Layer 9 of a small transformer language model trained on English Wikipedia (18 layers, counted from 0, width 64).
A neuron's activation on a vector x is GELU(gate . x) times (in . x), where the dot is the dot product.

Input weights of the MLP neurons that the questions are about. A number n stands for n times 0.0013.
n4 gate: -67 -39 67 5 -256 15 232 43 -225 46 262 29 73 -75 -30 -99 48 102 156 -141 33 -56 -82 -133 103 53 -107 -111 47 86 62 40 -138 109 -82 107 -128 -41 175 58 -82 88 214 124 -92 18 123 -123 161 238 175 29 -39 -62 -70 -72 86 8 20 187 6 104 -57 84
n11 gate: 52 -81 -74 67 -136 -218 117 -269 147 5 147 28 49 -87 -16 54 -84 -119 8 187 103 -3 -88 37 -44 124 66 -76 -169 -52 -100 -6 74 -51 -92 206 112 -59 -93 109 166 245 69 -93 -21 19 -64 159 79 132 -171 -63 -4 -56 87 83 129 20 34 -122 132 13 -181 54
n18 gate: 67 142 -164 -219 11 191 -138 -73 12 -189 -9 -122 -49 98 64 74 -62 -110 21 -108 86 -111 -110 3 101 52 29 33 114 75 120 -76 -123 -40 167 -22 -177 75 -117 -30 38 160 -116 47 72 -219 165 227 129 -172 -118 90 136 21 14 -50 -145 -151 34 -83 -22 114 54 -107
n28 gate: -101 13 -5 -187 -221 89 -31 -180 8 42 45 58 269 -130 -112 47 83 183 -1 -105 -53 -42 -40 9 51 85 29 -39 249 4 144 -18 -107 54 -241 -86 39 67 -38 202 112 120 -59 -19 74 -106 -108 -30 202 -103 91 -98 169 -22 -103 -68 -84 -45 5 -241 -99 -142 21 -66
n29 gate: -1 -10 183 195 112 33 252 -291 -118 3 -9 3 -79 60 -126 113 -14 34 13 -29 -23 -31 5 229 250 65 71 -202 -163 198 97 -196 212 -53 -1 114 220 8 2 43 -37 -111 85 92 132 82 -95 -128 70 -155 97 36 -68 -220 -4 -11 145 -147 -68 20 96 28 -59 -85
n35 gate: -7 -5 124 -44 5 -103 8 -74 6 60 8 -28 -82 -187 -86 41 201 44 191 1 2 25 60 73 9 14 -18 -85 -135 -7 90 -93 -5 -62 -186 -70 -51 -90 185 129 19 76 -151 -70 -65 -149 4 -156 -145 274 -212 189 -63 -90 -115 187 106 -24 16 194 -85 46 98 -182
n39 gate: 22 165 90 -30 -123 198 -40 -107 39 -97 -138 -101 357 98 271 -291 -146 -100 173 -92 -77 59 116 33 5 10 -89 -11 182 -29 33 -183 -38 -7 -162 55 -60 -86 2 103 -100 100 154 -25 52 48 81 155 102 19 -174 -153 57 -63 3 123 36 -6 44 84 -23 -29 -74 169
n44 gate: -31 100 263 120 68 142 -163 118 -31 163 73 -188 -68 154 1 99 50 -104 -10 92 28 -24 -93 -118 -38 -41 0 -273 -12 -112 108 20 69 51 -131 -202 183 1 -157 128 65 -126 -48 -127 -95 269 132 -84 -93 45 -149 -140 -62 -4 -14 133 69 -69 -118 -77 40 -91 98 35
n54 gate: -281 87 9 -130 -245 2 -15 -73 -227 4 -4 -13 139 0 -20 18 61 -184 103 -218 -170 123 -352 156 156 29 133 -52 62 -80 -72 -61 96 -97 -34 -188 -160 -80 -199 28 -63 -1 11 84 -73 -131 -75 107 -212 64 -50 201 -73 105 17 -8 158 47 21 97 42 89 -63 146
n56 gate: -35 112 -45 38 -175 -229 117 -7 -53 56 -54 0 189 -133 31 78 -5 182 102 -27 472 189 -73 -67 64 83 -213 172 -163 -203 138 -156 -209 -65 91 -57 -44 30 -126 -119 11 -27 -85 -7 -67 223 98 210 7 96 -189 -74 5 155 126 -61 -64 40 223 -57 -72 -39 94 -93
n59 gate: -98 35 77 17 25 243 -90 -7 97 84 -203 -138 -57 9 -58 7 57 23 -28 -82 -32 -45 -8 92 -68 -13 30 -131 -63 171 -91 259 47 -113 -84 46 51 40 -40 52 -56 35 61 -88 132 12 20 -134 -217 277 -17 -141 -13 196 -59 -31 167 39 72 51 -6 -86 283 191
n63 gate: -81 -17 223 -113 -89 -191 30 -130 65 112 146 -46 18 -1 113 61 -26 -22 -70 0 -13 -15 -189 188 249 86 -141 158 -22 87 196 -65 -41 25 -66 35 22 89 152 -74 -28 25 19 -8 225 -52 -78 104 63 163 -224 -47 -16 -359 -84 -68 169 -43 99 77 223 -48 -45 97
n4 in: -55 13 -52 -60 44 -68 266 -9 32 236 -163 4 -84 37 51 54 -178 91 211 -78 64 250 -60 77 59 -78 385 -190 -48 167 -246 -119 -4 -217 226 -325 -39 -232 64 112 134 -19 -73 53 16 -17 182 47 70 -12 -77 -70 -66 133 -213 1 -77 -68 178 -116 -172 79 77 -180
n11 in: -4 61 46 216 -148 -181 143 21 -53 -34 -79 -10 -22 -132 88 -163 197 -55 41 141 -101 -79 -31 66 -18 128 -23 -64 -76 146 65 7 -35 -113 21 112 114 97 -181 -47 10 48 89 -288 -39 128 -157 14 154 102 -150 106 -114 -61 211 -117 260 137 -47 -53 71 67 75 135
n18 in: -37 78 -48 -65 -94 -69 18 -55 -45 155 166 120 69 128 189 -19 43 104 177 10 -30 125 217 -44 -219 -7 -65 -1 -76 -108 -29 107 -6 -104 -39 219 238 -263 47 -79 13 12 48 -13 -143 -109 375 -36 67 -9 139 111 -160 -46 -212 -161 18 -82 -5 -12 18 11 -156 -26
n28 in: -230 -94 315 179 -72 152 150 -237 105 -3 -73 -82 -34 63 71 -150 -129 -31 89 44 -118 -39 3 -24 15 178 61 103 301 142 14 -71 118 31 -86 -99 124 32 -16 52 33 50 50 -117 90 68 50 26 -64 -330 -6 -224 115 -21 44 -27 -130 4 198 -78 42 94 155 181
n29 in: 89 36 -38 19 -72 69 -11 -94 286 61 -51 -48 -50 115 231 -304 47 -154 -142 34 229 75 130 -32 -189 -25 68 -60 0 -72 63 64 -82 69 153 -65 140 218 -94 -80 -110 -174 -70 -39 158 -58 223 132 151 241 -101 38 197 106 152 -36 -96 -180 -37 -92 -175 22 125 26
n35 in: 138 22 -51 232 223 236 -194 138 113 -111 -133 -73 92 -114 -147 -268 258 -174 51 156 36 -92 -314 -107 -166 102 56 -43 -115 -8 -80 64 107 -93 -79 1 88 57 257 119 168 -170 204 82 48 -45 -31 53 35 112 -81 44 -51 -106 -3 256 66 103 -30 53 -102 -123 -118 -55
n39 in: -231 -142 -1 -44 -71 0 22 19 -115 81 -81 -128 92 -17 19 83 213 24 74 103 171 -77 -47 -178 -25 -183 -94 -73 -75 -44 -237 107 -67 -77 38 47 84 -77 -145 220 -22 -77 43 35 44 92 14 -146 -282 -170 152 56 -104 16 64 -94 8 59 57 201 63 116 225 -142
n44 in: 73 161 -202 -74 -34 83 29 67 -63 67 55 -35 203 20 60 -100 -30 154 -203 -217 -176 -37 191 146 -108 68 -74 -39 -92 30 -55 -103 -75 -142 52 -45 -153 22 -144 -139 -1 -5 184 -56 95 -1 -176 19 -31 -67 -176 61 -165 84 39 -58 -99 133 115 -163 6 -18 -163 31
n54 in: 85 136 -32 -221 40 68 69 147 84 -14 164 -42 144 161 -82 155 -28 -208 -97 -73 -72 64 -194 38 80 36 -91 -230 280 -63 -61 -172 -130 226 15 -27 -49 -172 56 -135 310 -75 69 -187 106 -97 28 -114 54 -101 64 -49 -26 -123 82 5 -69 -115 40 -118 358 -17 -119 -90
n56 in: -202 -93 -59 2 -90 -7 134 142 13 92 -12 28 222 125 -163 -32 -345 126 36 57 45 85 -97 -158 84 -59 55 -73 -55 -221 154 -109 -7 -159 236 -146 -73 -224 -26 -130 -156 27 -89 -146 -30 -140 38 -227 -139 -34 107 7 -16 95 -161 -13 -113 -260 79 225 78 -8 360 -15
n59 in: 19 97 57 -2 -47 79 127 -7 -4 -49 62 179 4 -40 -40 42 35 -37 56 186 -14 3 -8 241 -119 -22 -55 -35 -213 -7 24 -32 -81 190 -78 31 152 -131 -62 -14 -187 -125 -150 -238 39 -130 149 -34 -49 107 28 42 -128 175 -93 8 80 -21 -139 17 68 62 146 4
n63 in: -134 48 124 -16 -2 145 77 -11 -82 -138 -32 -239 -76 143 -59 66 85 -24 63 -262 50 226 -4 155 22 -68 109 -34 -136 5 176 -121 -9 17 110 47 -133 102 -64 4 -166 9 49 177 -8 215 -272 133 5 -86 124 50 72 49 66 -127 6 -226 -39 122 166 32 12 222

Each question shows a token from some text and the vector x that enters the MLP there. A number n stands for n times 0.013.

"ro": -93 -91 -34 78 184 105 -126 114 -14 -245 247 119 -82 144 -10 -116 18 64 -12 -21 -283 110 -41 -64 31 0 -147 153 13 50 49 68 -76 -178 -11 -143 76 73 -39 -152 7 -30 -72 -39 -91 -44 -66 -175 -33 15 263 64 -14 138 48 91 49 -70 87 -70 94 -128 44 -15
Which neuron lights up most? n4

"et": 86 -12 132 -29 41 -48 -81 -64 60 -158 -63 -115 -24 -213 -125 -114 -47 140 -75 118 24 -6 145 -31 -181 89 19 20 -189 -89 34 112 112 -81 50 -41 -49 147 -66 102 73 16 221 50 -14 -120 50 -14 0 104 175 -59 25 -127 155 100 97 -186 140 40 -22 -132 -328 -41
Which neuron lights up most? n35

"um": 194 -230 -110 -122 69 -57 -66 115 -12 -126 -7 -56 -27 -17 -118 -151 157 88 31 131 232 -43 104 -57 -84 -25 -47 -195 -72 66 -109 46 -39 -17 -54 -2 133 88 106 56 18 -52 -20 140 -38 -54 128 -50 -78 66 33 -99 -33 28 -17 163 7 201 -169 -119 127 73 -101 -114
Which neuron lights up most? n35

" on": 52 60 -198 -36 -8 -60 -60 -28 134 -53 -88 56 -16 9 -62 -70 24 -33 132 -30 -11 -80 83 -199 27 -201 -7 159 -84 -189 -86 122 -27 -124 -115 -100 120 197 -31 -30 -8 -54 47 120 -97 78 -16 -26 89 -48 130 22 -179 174 -84 9 20 58 87 -100 138 -130 117 -41
The three highest activations, in order: n56, n54, n11

"\n": -116 160 -179 -13 45 -59 166 -9 -61 -78 270 -43 62 28 -85 13 -129 -57 -33 25 -144 -29 -11 -37 -43 -257 59 -17 170 -111 27 -55 -31 37 10 -51 -13 58 55 20 -52 -167 15 123 -177 -22 94 -52 -71 51 195 12 -64 123 117 130 76 -147 -92 9 123 56 33 -130
Which neuron lights up most? n54

"in": 82 -43 -30 -151 101 -9 -185 81 81 -14 -92 37 105 -297 -106 -26 24 -139 -40 21 -107 -49 30 -49 -156 224 -115 15 0 -42 -83 82 113 63 -40 -28 142 86 27 -132 103 -224 13 -17 33 80 -7 -50 -170 -114 86 -226 -51 91 70 38 57 -33 19 100 -70 92 189 109
Which neuron lights up most? n59

"ay": 33 -31 -128 -76 20 99 -67 122 -11 210 -152 -109 -8 86 13 -70 27 79 107 6 -38 -46 -69 -70 -26 3 84 -228 -182 -13 -64 73 40 19 -214 -31 150 76 130 -37 199 5 0 -41 -211 -98 40 -53 -54 50 125 -39 -24 190 9 84 87 -105 -136 -122 7 -178 -205 67
Which two neurons fire most, strongest first? n35, n59

"or": 174 -119 26 -38 52 -17 -90 160 160 -77 -93 -51 -118 50 -135 -112 39 -55 -11 10 102 -176 160 81 -232 17 -50 -65 -78 70 -49 -24 229 -14 -121 -102 101 43 61 12 -55 -156 26 -9 12 25 43 160 -207 34 -35 -56 -57 39 168 272 76 117 -102 20 54 0 16 33
Which neuron lights up most? n35

"t": -15 72 -119 124 63 17 -103 46 -13 -29 -21 -134 81 -54 -214 39 -12 64 -194 -40 -3 -26 -88 -122 -121 16 -184 164 -49 -8 93 178 232 102 16 5 75 166 1 153 14 -151 -19 -13 13 97 -102 -156 47 -19 182 23 179 61 159 159 111 -125 -61 101 -82 -25 -124 97
Which neuron lights up most? n4

" D": -248 -73 -142 21 93 -68 54 33 -25 111 107 85 52 91 121 25 -124 -127 -217 93 -73 -30 155 73 -89 -106 -12 108 32 -9 85 169 -89 8 -130 -142 14 56 48 12 67 -61 29 99 -118 40 -90 -20 104 -69 8 -143 115 -70 89 218 -8 62 53 118 64 57 81 90
Which two neurons fire most, strongest first? n4, n59

" On": 58 -28 -207 39 -52 63 -6 64 95 -4 -13 77 29 -8 -39 19 -155 68 -95 31 -79 -104 15 -119 142 9 -71 -9 -10 -72 -2 311 93 -18 -98 -52 83 177 -30 -199 -129 -142 84 106 -41 -53 -164 59 136 -57 129 -117 -209 183 -69 104 73 -70 33 -61 42 -95 93 44
The most active neuron and its activation: n4, at about 0.41

"i": 131 -130 -25 -60 6 12 -110 244 7 -51 -77 -129 69 -143 -67 -326 48 -60 -109 254 -8 -43 164 19 -157 151 85 28 61 12 -69 -128 -39 42 -80 -58 129 101 65 68 98 52 -21 -14 134 100 -20 107 -172 -41 -30 -93 -20 65 112 87 41 78 -122 106 51 25 -84 -13
Which neuron lights up most? n11

" M": -286 -43 -180 45 70 -105 -30 45 39 97 -96 66 -45 -55 -16 44 -157 -23 -9 120 -97 -68 168 25 38 -87 -14 154 -115 216 46 4 -51 16 -34 0 142 18 38 -75 43 -149 67 10 -59 41 -29 -54 31 -60 19 -127 71 85 127 213 -81 86 108 216 87 -6 -72 -43
The most active neuron and its activation: n63, at about 0.15

"ai": 25 -91 -215 53 113 33 -111 -86 -8 -124 82 -105 116 52 -20 -251 44 -20 -68 26 -94 -78 -19 182 -110 157 1 -59 107 -9 -45 -136 -123 73 73 -119 239 111 -166 -115 27 33 49 9 -79 -120 -65 106 39 -100 136 -19 103 -84 -157 4 -54 79 -170 166 125 -117 -41 27
The most active neuron and its activation: n28, at about 1.1

"y": 117 -62 12 -102 11 181 -111 171 55 54 -192 -14 -95 31 -9 -178 31 -103 -29 160 -57 -106 118 -174 66 -114 -4 -100 -51 190 47 -8 -35 -34 -115 -35 92 42 -238 75 -84 -27 -249 65 -98 -111 28 -79 -102 94 23 122 -166 13 129 235 -22 49 9 -63 -6 -66 52 -22
Which neuron lights up most? n35

"au": 42 137 -213 42 303 97 -78 55 63 -105 49 -142 43 -89 57 -58 16 -14 27 2 -156 -98 9 97 134 -30 22 -62 8 72 -52 -70 -102 -167 -10 -175 133 75 -338 -79 44 22 48 -70 -71 -172 -83 -90 -74 -64 141 40 86 -21 59 -55 54 152 -81 -47 -9 -168 114 16
Which neuron lights up most? n44

" sy": 66 -31 -22 -58 -81 113 -48 26 21 39 228 105 35 -27 19 65 -37 -125 60 -69 -20 1 95 -107 34 -128 45 96 -132 -129 147 2 -16 31 -227 -101 6 105 52 -241 146 39 -160 -8 -68 -76 82 -24 63 -78 187 -58 191 -35 37 116 -272 121 36 38 188 -92 -51 7
Which two neurons fire most, strongest first? n18, n11

" ": -123 -97 -155 -54 193 -212 -7 159 -111 101 40 -157 38 -26 55 -4 -49 -20 45 119 -32 -78 167 -45 -40 -99 -99 89 6 35 66 135 -110 61 -20 -101 48 140 63 61 107 -115 100 -49 29 -40 72 -50 32 2 218 31 53 -111 126 188 -95 354 17 21 -138 -19 62 18
The most active neuron and its activation: n63, at about 0.4

".": 70 182 -133 19 44 -98 55 -15 19 98 -55 1 18 130 -178 -120 -25 -19 -117 6 -21 -29 -11 109 26 -318 65 -105 -99 -108 73 126 82 -64 49 -55 124 87 218 -151 -82 -41 -79 58 18 60 48 -12 -117 105 227 69 56 52 133 140 -97 79 6 -29 27 -90 -116 -114
The most active neuron and its activation: n29, at about 1.2

"enn": -43 -111 -112 68 217 181 -96 56 200 18 26 117 62 -12 192 -88 -132 96 -6 121 -96 -84 -190 -26 -143 112 90 -9 59 -35 41 45 48 -114 -1 39 71 -25 190 -79 2 -109 -130 -28 -146 -96 -57 46 -125 -46 108 -80 2 125 190 -92 -93 77 109 220 -91 48 0 106
Which two neurons fire most, strongest first? n54, n11

"l": -114 99 -165 -62 193 55 -71 143 -14 -52 69 -95 -117 -107 66 76 -157 -125 4 -4 -96 68 -53 73 88 99 59 232 -108 -85 -64 -6 -42 76 -334 114 81 17 105 -48 -44 -108 -75 41 -52 -53 -130 -12 -29 -154 35 34 63 -17 191 -196 83 -126 45 61 93 -61 136 22
Which neuron lights up most? n63

"an": 185 70 -112 -88 243 54 -38 67 111 -106 -226 -45 13 -103 -22 -199 -24 31 97 222 86 85 66 -14 58 -6 162 -180 -19 70 -41 -33 159 6 -4 -97 123 80 100 126 34 103 19 -21 -73 49 -98 -48 -61 44 37 -155 25 147 -39 211 40 161 -165 31 -133 -10 25 39
Which neuron lights up most? n35

"em": 23 -243 -32 -108 -70 -23 -98 18 101 -108 44 -67 -84 -49 -62 -55 -88 -103 -28 138 -40 -68 148 -144 -60 -14 117 96 68 121 61 101 53 -79 -278 92 101 -103 -1 69 -58 -151 -5 -1 -45 28 64 -77 3 181 112 -125 15 -141 232 23 59 356 58 -82 50 -55 -69 78
The most active neuron and its activation: n11, at about 3.4

"man": 114 68 -20 -27 208 14 50 22 265 97 41 170 -56 -98 -10 -6 -107 -162 81 132 93 56 57 -70 88 50 -44 -55 -23 67 59 57 197 -25 -159 50 -14 4 -170 -169 128 -125 118 -40 -6 72 -101 110 -126 69 -144 -56 -147 90 239 71 -54 112 -6 101 156 -106 -39 -77
The most active neuron and its activation: n11, at about 5.7

" E": -116 -23 -220 6 23 -9 -41 52 -182 108 59 216 7 -5 0 -32 -208 -10 -47 -40 -208 43 7 -50 3 -155 61 68 -119 132 38 -27 -183 -67 -83 -53 -69 17 36 -149 -11 -92 58 133 -36 -91 -52 98 -40 70 132 -79 13 -62 117 119 -176 80 -7 104 135 -191 52 27
The most active neuron and its activation: n28, at about 0.35

" B": -164 -220 -205 2 58 -121 90 95 1 -29 -114 -4 -98 -3 96 -22 -115 -68 -297 80 -97 -42 75 -16 -45 -44 61 145 -34 94 -5 -81 -258 -32 -38 -85 10 73 80 -44 -6 -114 -17 82 -84 -8 -61 45 198 -52 157 -12 144 59 103 153 6 7 105 63 103 -35 41 -17
Which neuron lights up most? n18

"est": 41 39 -149 14 104 216 141 101 77 -4 104 -36 -76 -170 -52 26 -82 -59 12 224 -47 -53 -91 -49 -189 -45 -85 68 -109 -166 138 91 54 -129 -52 -93 127 31 136 -91 97 104 166 21 -58 -160 174 79 116 -49 101 68 65 50 -53 98 34 -83 114 168 204 31 158 40
The three highest activations, in order: n18, n35, n59

" m": -131 -66 -102 -38 -16 -119 -120 -46 55 59 -180 -127 -28 -83 -12 29 -64 1 223 143 84 13 118 -14 16 -194 18 193 -157 93 4 30 -54 69 -93 -37 157 73 62 -52 31 -155 145 -34 -38 13 -104 -117 28 -108 20 -25 109 13 244 206 -55 73 -43 261 156 37 -153 -2
The three highest activations, in order: n35, n44, n4

"os": 8 69 79 -56 208 -153 -107 59 26 52 147 -144 -2 37 -55 -288 -120 28 -82 28 36 -71 114 -207 41 121 -37 -86 -81 -6 -26 -196 98 -73 -206 -27 85 4 91 96 -107 -70 28 58 14 -59 99 -12 -139 141 24 -132 -7 205 136 185 60 -17 192 -100 -62 7 -118 72
Which two neurons fire most, strongest first? n35, n44

" g": -8 -89 -190 117 150 -97 40 41 32 107 53 -215 -139 -91 123 101 -85 -99 -39 -124 7 70 152 40 -16 20 -35 16 -143 64 1 7 -287 48 -183 -136 46 71 85 72 64 40 -13 38 -89 -89 3 -30 228 16 189 -17 -31 69 172 196 -45 85 68 114 64 -13 -71 38
Which neuron lights up most? n4

"B": -143 -165 -136 -75 51 -51 96 106 12 -100 3 -147 -64 0 182 100 -129 -146 -196 77 -158 13 7 -61 -88 -104 -14 164 -80 -1 -32 68 -279 13 33 -69 24 155 129 -77 -10 -66 7 12 -20 5 -16 198 165 66 78 -17 50 19 185 59 49 -122 6 121 173 -78 125 -52
Which neuron lights up most? n63

" G": -120 -83 -283 9 149 -105 88 -10 2 130 34 -59 -41 -95 57 66 -148 -68 -228 -130 -35 24 211 -20 -71 17 12 9 -103 140 27 -18 -173 -6 -26 -17 -60 74 40 -8 3 13 -9 155 -98 -69 25 73 210 -63 214 -52 -22 95 101 114 -36 112 71 122 -19 -64 66 58
Which neuron lights up most? n4